Layer 9 of a small transformer language model trained on English Wikipedia (16 layers, counted from 0, width 64).
A neuron's activation on a vector x is GELU(weights . x + bias), where the dot is the dot product.
The model reads these tokens: "e" "mp" "lo" "y" "ed" " by" " " "ja" "z" "z" " " "s" "ing" "ers" "." " S" "c" "at" " " "s" "ing" "ing" " g" "ive"

The vector x that enters this layer's MLP at each token. A number n stands for n times 0.071.
0 "e": -6 -6 -13 -93 2 8 -6 -9 9 -8 2 -5 -5 -14 3 -6 -9 0 -2 -2 2 -4 5 5 6 6 10 6 -20 7 10 -4 6 8 10 -6 -1 -11 21 9 8 2 -8 29 0 17 7 -17 -13 -22 -4 -11 4 -2 -1 4 7 -2 -22 10 9 -16 -20 -2
1 "mp": 4 13 -3 -87 7 3 -3 3 18 -1 2 -7 -9 -9 -3 -1 7 17 -13 -14 14 9 1 12 12 0 -12 -7 -26 -4 2 -14 10 7 12 -9 -4 4 0 22 11 -12 -7 27 -6 22 -13 -18 -4 -20 2 -5 2 -4 1 -3 1 -5 -16 1 0 15 -21 14
2 "lo": 2 -6 -7 -87 -8 -3 -6 13 22 3 7 -2 -15 -10 -1 1 4 11 -7 -7 7 -7 -1 0 11 0 10 16 -4 18 14 1 4 13 15 6 8 5 -18 -4 -5 1 9 36 7 7 -12 -16 -16 -3 -12 -7 3 10 -5 -2 8 8 -24 22 12 -3 -6 9
3 "y": 1 -12 -15 -94 0 3 1 -8 8 5 3 -5 -4 -3 -11 -15 8 6 10 3 7 -3 2 -2 24 -3 6 10 -17 9 8 -5 10 13 9 1 5 15 -2 8 -14 -11 -19 34 -1 12 0 -21 -12 -20 -6 0 3 -1 10 3 4 -1 -5 6 4 -5 -5 -2
4 "ed": 0 -7 -26 -94 -7 9 15 2 10 4 -1 -7 0 4 1 -15 6 -4 3 -7 9 6 8 -15 26 2 2 -2 -18 -4 9 4 4 4 -2 5 4 1 -1 2 -9 1 -12 19 -8 18 4 -15 -13 -22 -6 0 5 3 20 2 1 -11 -8 21 7 13 -3 5
5 " by": 4 -12 -26 -77 -2 4 18 8 -16 -20 0 -8 -6 -4 5 -10 -3 6 14 2 8 -9 14 -35 40 -10 -4 8 -5 -4 9 4 9 13 6 -12 -2 1 4 9 -19 12 5 18 -10 19 6 -21 -21 -15 0 -3 11 -1 -7 5 5 0 -10 16 13 13 -2 9
6 " ": 5 -6 -21 -49 11 -6 23 15 17 -14 9 -9 -1 -13 -7 -6 -2 -1 1 -14 10 -12 17 -22 -21 -2 -3 -10 3 9 -3 -19 27 4 44 8 -9 -7 18 10 -9 1 5 29 -1 26 16 -5 -3 -6 -18 -21 -6 7 6 4 -24 3 1 19 8 3 -24 16
7 "ja": -7 13 -35 -53 5 -15 -1 2 12 -14 0 -14 -3 -12 24 -3 -20 -10 5 -13 16 -9 -18 -17 -30 14 12 3 5 24 18 -5 23 7 18 -38 -19 -14 7 -23 5 16 -1 35 0 -16 9 7 4 -7 0 2 -4 -12 0 -7 10 -7 -1 -8 -7 -2 -13 17
8 "z": 13 11 -2 -62 1 3 -6 -23 -20 -5 -4 2 3 -3 12 1 -13 -2 16 -4 6 -15 -5 -11 -40 -7 3 -12 2 17 0 19 8 -11 -1 -6 -22 -22 0 -8 1 6 -34 30 4 -27 -6 11 4 -30 3 -13 -10 11 -11 -27 -8 9 3 10 -3 4 -22 -11
9 "z": 1 7 -5 -64 -10 9 -8 -13 -16 -12 -13 -7 28 1 5 19 2 -6 -8 -4 -20 -10 -27 -4 -49 -1 0 0 11 1 -3 6 6 -7 -10 1 -14 -31 2 -11 5 -4 -16 28 4 9 8 7 6 -29 3 -23 -15 7 -3 -19 -6 -3 6 6 -3 14 -3 -7
10 " ": 1 -5 7 -35 11 16 -12 13 5 -18 -3 -7 20 0 -8 5 5 -2 -23 -5 -1 -14 -9 -8 -47 -6 -11 -19 11 1 -2 -13 17 -6 32 7 -9 -22 13 4 -14 3 5 22 3 51 20 -10 1 3 -6 -30 -13 3 14 -9 -12 0 -3 6 17 -1 -27 -1
11 "s": 20 17 -16 -58 1 1 -14 -19 -6 0 -14 -16 4 -2 17 -9 -17 15 0 -4 28 -11 -27 1 -19 6 1 0 -5 -9 -5 -20 4 -16 2 -5 -2 -9 11 -1 14 7 -20 11 8 12 6 -15 -14 -35 -12 -4 -6 16 -2 1 16 7 7 -5 18 -20 -47 17
12 "ing": 7 -7 -17 -82 -3 11 -8 -5 10 -11 3 -4 7 7 -5 -10 1 8 13 -13 24 10 4 -13 -11 -2 -4 4 -21 -3 -6 -6 7 10 -2 6 3 -14 -3 6 16 14 -17 19 -12 17 2 -3 -12 -34 5 -1 8 13 37 -2 4 6 7 20 13 -2 -3 12
13 "ers": -3 8 -17 -79 -2 12 15 -1 7 10 -5 -10 11 -11 6 -11 2 9 14 -17 -2 3 -22 -8 -4 3 3 11 -4 -20 -4 -22 2 5 17 30 13 -3 4 5 17 -15 4 16 -7 25 0 -7 -18 -34 -14 -5 9 10 6 10 8 2 -3 3 9 -8 -16 14
14 ".": -8 -3 -32 -54 -9 -5 28 10 -15 -13 10 -13 -5 -5 -1 -9 5 0 1 -15 14 -7 23 -8 32 8 -4 4 -19 -13 5 1 4 21 23 -18 -7 -7 -2 17 -11 5 5 29 13 17 7 -20 -34 -32 -4 -18 10 -5 2 1 2 -1 -8 9 19 2 7 13
15 " S": -9 16 -35 -40 -4 -11 8 8 14 -31 -16 -15 -13 -25 13 -5 6 30 1 -3 15 -14 1 -9 -21 5 1 5 -11 -14 3 -12 -1 11 33 9 6 -9 11 7 -1 7 13 22 12 23 2 32 -4 -38 -23 -18 0 10 1 -2 9 -6 -6 -2 -15 15 -18 -3
16 "c": 35 22 -25 -36 -15 -10 -10 -16 9 -24 -4 -16 -9 -1 -11 -18 -3 -7 -17 -3 5 -26 3 8 -24 -20 14 -5 18 -3 -1 -5 0 21 -3 10 -16 -25 32 4 13 17 1 11 -6 11 17 -9 9 -25 1 8 -6 27 -3 -15 4 9 -12 6 -22 30 -13 26
17 "at": 36 17 16 -59 -7 -6 -25 9 -4 0 -16 -13 14 5 -9 0 12 -2 2 -10 13 -3 -3 6 -21 5 -10 15 8 1 -5 1 -2 16 -23 -4 2 -21 -6 9 15 4 17 3 -2 2 -16 17 22 -30 14 -6 7 16 30 -16 -21 8 18 -2 -24 -1 -2 13
18 " ": 3 -9 1 -32 11 8 6 24 5 -11 4 -4 2 -13 -5 -2 15 -13 6 -11 10 -14 27 -9 -52 -2 -13 -13 23 -5 -6 -8 8 -4 62 22 -1 -10 9 4 -2 0 6 18 -12 20 6 -14 -1 4 -3 -16 2 20 11 -7 -15 3 -4 -2 -8 -8 -27 13
19 "s": 22 16 -24 -53 6 4 -14 -19 -8 -4 -9 -15 4 -9 20 -14 -11 8 2 -6 32 -13 -19 6 -16 5 0 3 -2 -13 -5 -18 0 -16 11 -3 -2 -3 12 2 17 2 -23 5 8 11 -5 -8 -16 -41 -6 3 -10 18 -2 0 10 5 3 -14 5 -28 -47 19
20 "ing": 10 -6 -24 -76 -1 14 -13 -1 9 -16 4 0 5 3 -5 -12 5 2 13 -15 30 11 8 -3 -13 -1 -8 8 -16 -6 -8 -3 3 9 -2 6 6 -11 -2 10 18 14 -18 16 -14 14 -2 7 -13 -41 9 3 7 15 36 -3 -5 6 3 13 3 -7 -3 11
21 "ing": -4 -11 -31 -86 0 8 12 10 8 -12 -4 -4 7 -1 -13 -7 10 -1 13 -12 15 15 7 -9 1 3 -10 9 -14 -13 -5 -12 2 1 3 10 16 -4 1 7 15 0 -13 15 -18 23 -4 -3 -15 -31 -2 3 6 5 29 4 5 -2 3 10 -1 -1 0 5
22 " g": 16 -9 -26 -50 10 -3 13 11 34 -11 1 -26 -19 11 -10 -12 2 22 -18 -20 -15 -5 12 -15 0 12 -14 -5 -5 -28 16 -10 -2 -6 34 -13 -2 -9 -1 -6 -8 -10 -3 -11 -1 -1 12 -17 4 -9 5 -16 10 -1 -4 3 10 -12 -20 -9 -12 15 -20 32
23 "ive": 5 -5 -20 -80 -1 10 -6 10 16 -8 11 5 -11 -6 -8 -29 -1 -8 14 -8 -4 12 19 1 30 -15 -8 0 11 12 10 -3 7 10 0 0 2 7 -19 -6 -4 2 -20 6 7 -5 -18 4 -18 -13 10 11 7 11 27 -17 -10 14 1 10 3 6 -9 -8

Each question shows the input weights of one neuron of the MLP. A number n stands for n times 0.0064.

n9 (bias -0.108): 10 19 2 11 -20 18 2 13 13 -15 28 -8 16 5 1 -15 32 -17 17 -28 10 2 9 4 12 -48 0 -16 -28 -13 -14 -33 -20 -19 -33 15 -3 16 41 -8 -33 -3 -9 -30 -2 -14 -6 -15 -20 11 -8 16 35 18 -5 16 -21 -32 -22 -36 23 -9 -48 -28
Which token does this neuron like most? 19 "s"

n117 (bias 0.005): 0 7 -9 -9 13 -3 -14 -11 -11 -1 3 12 4 13 -13 2 13 -7 -16 0 -21 19 -14 -10 -26 3 8 8 5 13 2 11 -7 -13 8 15 -6 -12 -10 -12 8 -9 0 8 -4 -4 -5 6 5 -3 3 -5 7 -6 12 -10 7 6 2 -26 -13 2 5 2
On which token does it fire most, and how strongly? 9 "z", at about 1.8

n100 (bias -0.119): -16 -8 17 3 -37 8 -3 -5 13 23 -10 -21 4 -16 -16 -4 -34 -6 4 11 50 -28 8 -15 -5 -19 -34 -46 10 -18 -13 -36 18 -16 -2 2 -3 -1 25 34 53 10 -7 11 24 -66 37 -22 -9 46 12 10 2 -18 -29 -3 -33 -23 -11 -11 42 -70 13 3
On which token does it fire most, and how strongly? 11 "s", at about 0.98

n11 (bias -0.131): -41 15 22 22 -12 3 -3 -31 11 15 19 30 -8 -36 -3 27 -6 -6 -3 -1 -7 -42 31 0 -12 -37 -2 27 7 -6 20 -41 -33 -31 -8 12 -10 -1 5 -36 -7 -25 14 -9 6 -4 5 32 -19 13 3 -7 -5 37 14 36 -64 -22 25 -2 0 1 -24 -3
Which token does this neuron like most? 18 " "

n28 (bias -0.090): 14 8 1 5 -9 64 17 12 8 10 -3 -3 -19 -28 -3 4 0 -47 11 -10 -8 -4 -10 18 28 -30 -2 -36 -28 0 -6 24 -35 8 -28 22 30 20 24 46 4 10 20 15 1 6 14 -39 0 55 -6 59 -17 -7 8 -13 7 30 54 36 30 28 -8 -35
Which token does this neuron like most? 23 "ive"

n24 (bias -0.132): -10 12 0 30 -10 1 10 14 53 -1 11 -28 -33 13 7 -16 -23 -4 -7 -8 14 -31 35 3 48 -6 -17 -11 -12 -15 -26 -8 -13 6 -27 -45 5 8 33 16 -30 7 -16 -37 -39 -6 3 -15 -3 18 -1 -20 3 26 2 46 27 -21 -14 -4 -23 -48 -17 18
Which token does this neuron like most? 22 " g"

n1 (bias -0.064): -8 -15 13 -6 10 23 19 -7 -18 13 -19 5 2 -14 -1 -6 -9 -32 -15 12 16 9 12 9 -22 -17 -19 5 -1 -41 5 -2 -37 1 -16 23 33 13 -1 -2 -20 -4 28 -26 -9 9 14 -22 23 0 25 58 -18 -15 -20 24 17 -1 13 13 23 -6 19 2
Which token does this neuron like most? 21 "ing"

n29 (bias -0.100): 10 -20 12 13 -13 6 33 -9 -8 -7 10 21 -1 -4 -39 3 37 -14 14 -25 33 -16 49 9 35 17 13 6 -39 -5 2 -17 5 22 -18 -5 -28 -1 -12 11 15 -7 19 -10 9 18 1 -15 7 3 62 32 30 -33 -3 7 -14 -18 33 17 -4 -13 -15 -38
On which token does it fire most, and how strongly? 14 ".", at about 1.4

n0 (bias -0.088): 2 8 0 20 20 -1 17 -26 -5 37 23 -3 3 5 -32 20 -15 5 -7 -26 3 -16 3 71 -18 9 2 -4 9 5 -5 -36 -9 -4 37 39 12 7 3 7 -7 -27 16 8 7 22 -21 12 12 -9 -4 -24 1 -29 -14 4 -31 25 9 -18 -10 -11 27 -10
Which token does this neuron like most? 18 " "

n76 (bias -0.064): -41 -6 22 -11 10 40 -19 11 -9 11 -23 -17 41 13 7 7 17 -13 2 -12 -12 4 4 37 17 13 -7 -5 -17 3 -26 -11 3 -45 1 -6 45 21 -4 20 -22 8 12 -11 -13 30 -3 -15 -5 14 8 -7 -17 -28 -25 -15 7 -24 -17 16 24 2 10 -20
Which token does this neuron like most? 10 " "

n118 (bias -0.117): 8 6 30 2 -2 19 7 -22 -29 -9 11 -18 11 2 27 -6 1 -44 20 42 -2 -7 -16 27 5 -37 -8 -28 -7 -2 -10 18 -6 12 -28 -14 -13 1 20 33 -28 22 -1 -22 68 -4 16 -30 1 8 3 3 -21 -6 -4 -39 -4 -14 13 3 29 -8 27 11
Which token does this neuron like most? 8 "z"

n101 (bias -0.010): 7 17 35 -1 7 -5 -29 -28 15 -11 5 -5 -7 9 19 -14 -19 4 25 -20 0 -9 19 5 30 -21 9 -7 -26 30 10 10 -27 17 1 -5 -17 -11 -6 9 -13 24 -6 13 15 -3 -30 17 10 1 25 -5 -12 -9 -2 -25 -32 3 -4 14 0 -9 -10 -16
On which token does it fire most, and how strongly? 8 "z", at about 2

n107 (bias -0.099): 17 1 23 17 16 7 4 -2 24 18 -8 -18 -57 27 25 24 -27 20 54 9 -4 -38 -4 1 -12 -3 2 45 -5 -24 12 -14 -18 4 -36 -28 -2 2 4 -2 2 44 -17 -13 -19 -20 29 35 15 -2 14 47 -36 -12 -24 -15 21 -23 -22 -1 -43 1 34 10
Which token does this neuron like most? 7 "ja"

n87 (bias -0.028): 7 1 2 8 2 -6 2 10 6 -5 0 -20 -14 3 7 -6 -2 17 6 2 19 2 9 -3 8 -8 0 -1 -2 -9 -6 -13 10 18 1 -9 8 5 8 8 -4 0 2 -2 5 -5 3 -2 -3 0 -6 16 3 8 6 4 8 1 0 4 -2 -3 -2 4
Which token does this neuron like most? 15 " S"

n80 (bias -0.012): 1 1 0 0 2 0 0 0 0 -1 1 3 0 0 0 0 1 -1 0 1 0 -1 0 0 0 0 0 0 1 -1 -1 0 -2 1 1 0 1 0 1 -1 1 1 0 -1 0 0 -1 1 -1 0 1 -1 0 0 -1 0 0 0 0 0 0 0 0 0
Which token does this neuron like most? 18 " "

n51 (bias -0.114): 16 -11 10 -1 -12 0 16 -7 -9 5 23 -12 -16 7 3 8 -34 6 -11 50 31 -8 5 -2 -21 4 -32 11 8 -33 4 -27 -19 12 -23 -14 10 15 4 -6 5 29 15 -8 12 -21 38 6 -23 11 43 17 -15 18 -8 -6 -51 -6 0 -27 0 -13 21 20
Its two highest activations, in order, are on tokens 17 "at", 16 "c"

n61 (bias -0.100): 32 13 6 11 3 -1 14 -1 22 5 8 -28 -50 -23 -3 21 -20 -17 -7 -6 23 -7 62 15 46 -10 -26 -12 -56 -22 -22 -14 4 14 -36 -9 22 14 -17 5 -29 38 29 -63 28 -4 11 -9 31 34 26 10 -12 19 3 -6 30 -41 26 -16 -34 26 12 4
On which token does it fire most, and how strongly? 22 " g", at about 1.1

n79 (bias -0.008): 12 7 27 -12 -13 -3 7 11 -20 11 8 -1 0 1 2 29 -2 -15 36 -11 5 -17 27 6 -20 -12 -11 0 -1 -2 -20 -3 -57 -16 49 15 8 -9 -13 -13 9 2 11 13 -28 -9 22 -34 14 -3 34 36 5 -21 4 29 13 16 10 -2 -3 -5 14 8
Which token does this neuron like most? 18 " "

n108 (bias -0.103): 17 -28 -6 18 2 20 25 -7 -7 3 10 23 -36 8 -18 14 -10 -12 3 -13 25 6 1 20 27 18 -46 16 16 -4 2 -35 -11 -31 -7 30 -9 -4 -27 29 -43 -22 30 -28 10 -22 7 -29 8 42 40 34 -17 1 -7 -22 -10 -4 19 35 -21 -3 3 30
Which token does this neuron like most? 22 " g"

n67 (bias -0.148): 21 -7 28 17 -7 17 18 -24 1 45 -8 -25 -9 7 -30 16 -6 -30 33 -20 29 7 4 1 14 10 -9 -47 -23 2 7 -31 13 -7 -28 -2 38 43 -27 67 30 16 -11 -2 0 3 -10 10 -20 -12 18 -6 1 17 -13 10 -21 -17 -23 47 22 19 5 -11
Which token does this neuron like most? 1 "mp"

n35 (bias -0.104): -4 14 33 -1 -7 -10 6 20 -15 9 -17 31 -8 16 -1 -3 -5 -21 50 -5 27 8 -16 -4 0 11 -32 8 -49 4 -18 0 -25 11 -18 -33 43 22 31 19 -2 11 52 -28 1 -5 1 31 8 5 -10 16 -8 34 17 36 -20 -18 -9 35 -34 -6 -24 9
On which token does it fire most, and how strongly? 17 "at", at about 1.8

n124 (bias -0.096): -19 -4 16 10 -36 8 40 -1 10 -23 1 -24 -4 -41 -30 19 -6 -27 44 21 26 -22 3 -15 28 -27 -47 -6 -40 13 1 1 -10 53 -13 15 25 16 4 3 10 46 27 -4 -14 -7 28 -8 0 12 -32 43 26 -17 -19 9 -1 -7 -11 42 38 12 -4 -29
On which token does it fire most, and how strongly? 5 " by", at about 2.4

n126 (bias -0.099): 7 -26 5 20 -1 -20 -1 -3 22 0 -7 10 4 3 -8 -6 -31 -33 -3 -32 40 20 1 11 5 -2 26 7 -11 -16 -10 11 -9 -11 1 -11 -30 25 8 -6 -26 -1 -16 -17 8 0 42 -16 4 11 68 8 21 1 -10 20 6 16 16 28 19 -26 -34 21
Its three highest activations, in order, are on tokens 11 "s", 19 "s", 22 " g"

n115 (bias -0.127): 10 29 -7 -4 -12 -8 24 -20 35 14 -14 11 27 -15 55 -5 -1 -10 -7 2 24 7 41 28 15 3 -13 -22 2 -26 -61 -19 -16 2 -14 -33 40 21 64 23 -5 3 48 -8 -32 -24 24 -24 -8 16 26 -6 4 22 -42 -6 -16 -24 -10 -41 -17 9 -7 1
Which token does this neuron like most? 16 "c"

n110 (bias -0.118): 10 -20 25 20 16 2 31 -3 14 -14 -35 -7 -25 -7 30 20 -34 -7 -3 -15 -3 -35 26 13 6 18 6 -5 28 6 -34 3 11 -13 3 -62 16 13 30 -22 2 -5 84 -16 -32 -31 -29 -12 -11 21 8 -17 -22 -1 0 1 -14 -11 22 -20 23 14 -26 -10
Its two highest activations, in order, are on tokens 7 "ja", 18 " "

n10 (bias -0.073): -40 -18 14 35 -35 11 27 18 -17 -30 -4 47 32 -2 -21 2 3 -8 16 -5 21 -26 34 15 23 -11 -5 10 -2 17 -12 11 -12 23 2 -29 -20 22 -1 13 -37 19 32 -16 1 22 3 -52 -20 4 -11 -16 24 -4 1 7 -11 1 41 16 -3 -24 -21 15
On which token does it fire most, and how strongly? 14 ".", at about 1.9

n13 (bias -0.009): 1 8 -8 -6 12 -1 -10 -4 -10 0 1 13 2 13 -11 0 5 -2 -14 -2 -16 13 -11 -9 -21 2 8 5 -5 11 -1 8 -7 -10 8 8 -1 -8 -10 -6 7 -4 -1 3 -4 -5 0 6 3 -2 5 -2 7 -5 9 -11 3 6 -1 -23 -5 -2 4 -2
Its two highest activations, in order, are on tokens 9 "z", 8 "z"

n102 (bias -0.088): -51 -9 7 50 -40 -12 0 20 13 -18 4 -11 3 -22 26 21 -43 -1 -16 42 -7 -6 18 -14 16 -48 -5 3 2 29 -22 -17 10 19 9 -30 -17 4 9 -16 -3 11 -8 -32 -22 -26 33 -20 0 -31 28 -23 -12 -11 11 -20 -10 -21 18 -10 16 -12 -19 -8
On which token does it fire most, and how strongly? 7 "ja", at about 0.12

n57 (bias -0.123): 3 26 4 10 -1 15 1 -23 37 31 -25 32 -11 -21 14 -7 -24 20 6 -15 -12 -17 -9 10 8 -18 -25 6 2 -12 -36 -15 -29 46 -28 6 4 10 -47 20 -2 -21 28 -9 -4 0 0 -30 21 24 0 40 -42 8 6 3 19 -2 -4 -22 1 -12 -6 17
Which token does this neuron like most? 13 "ers"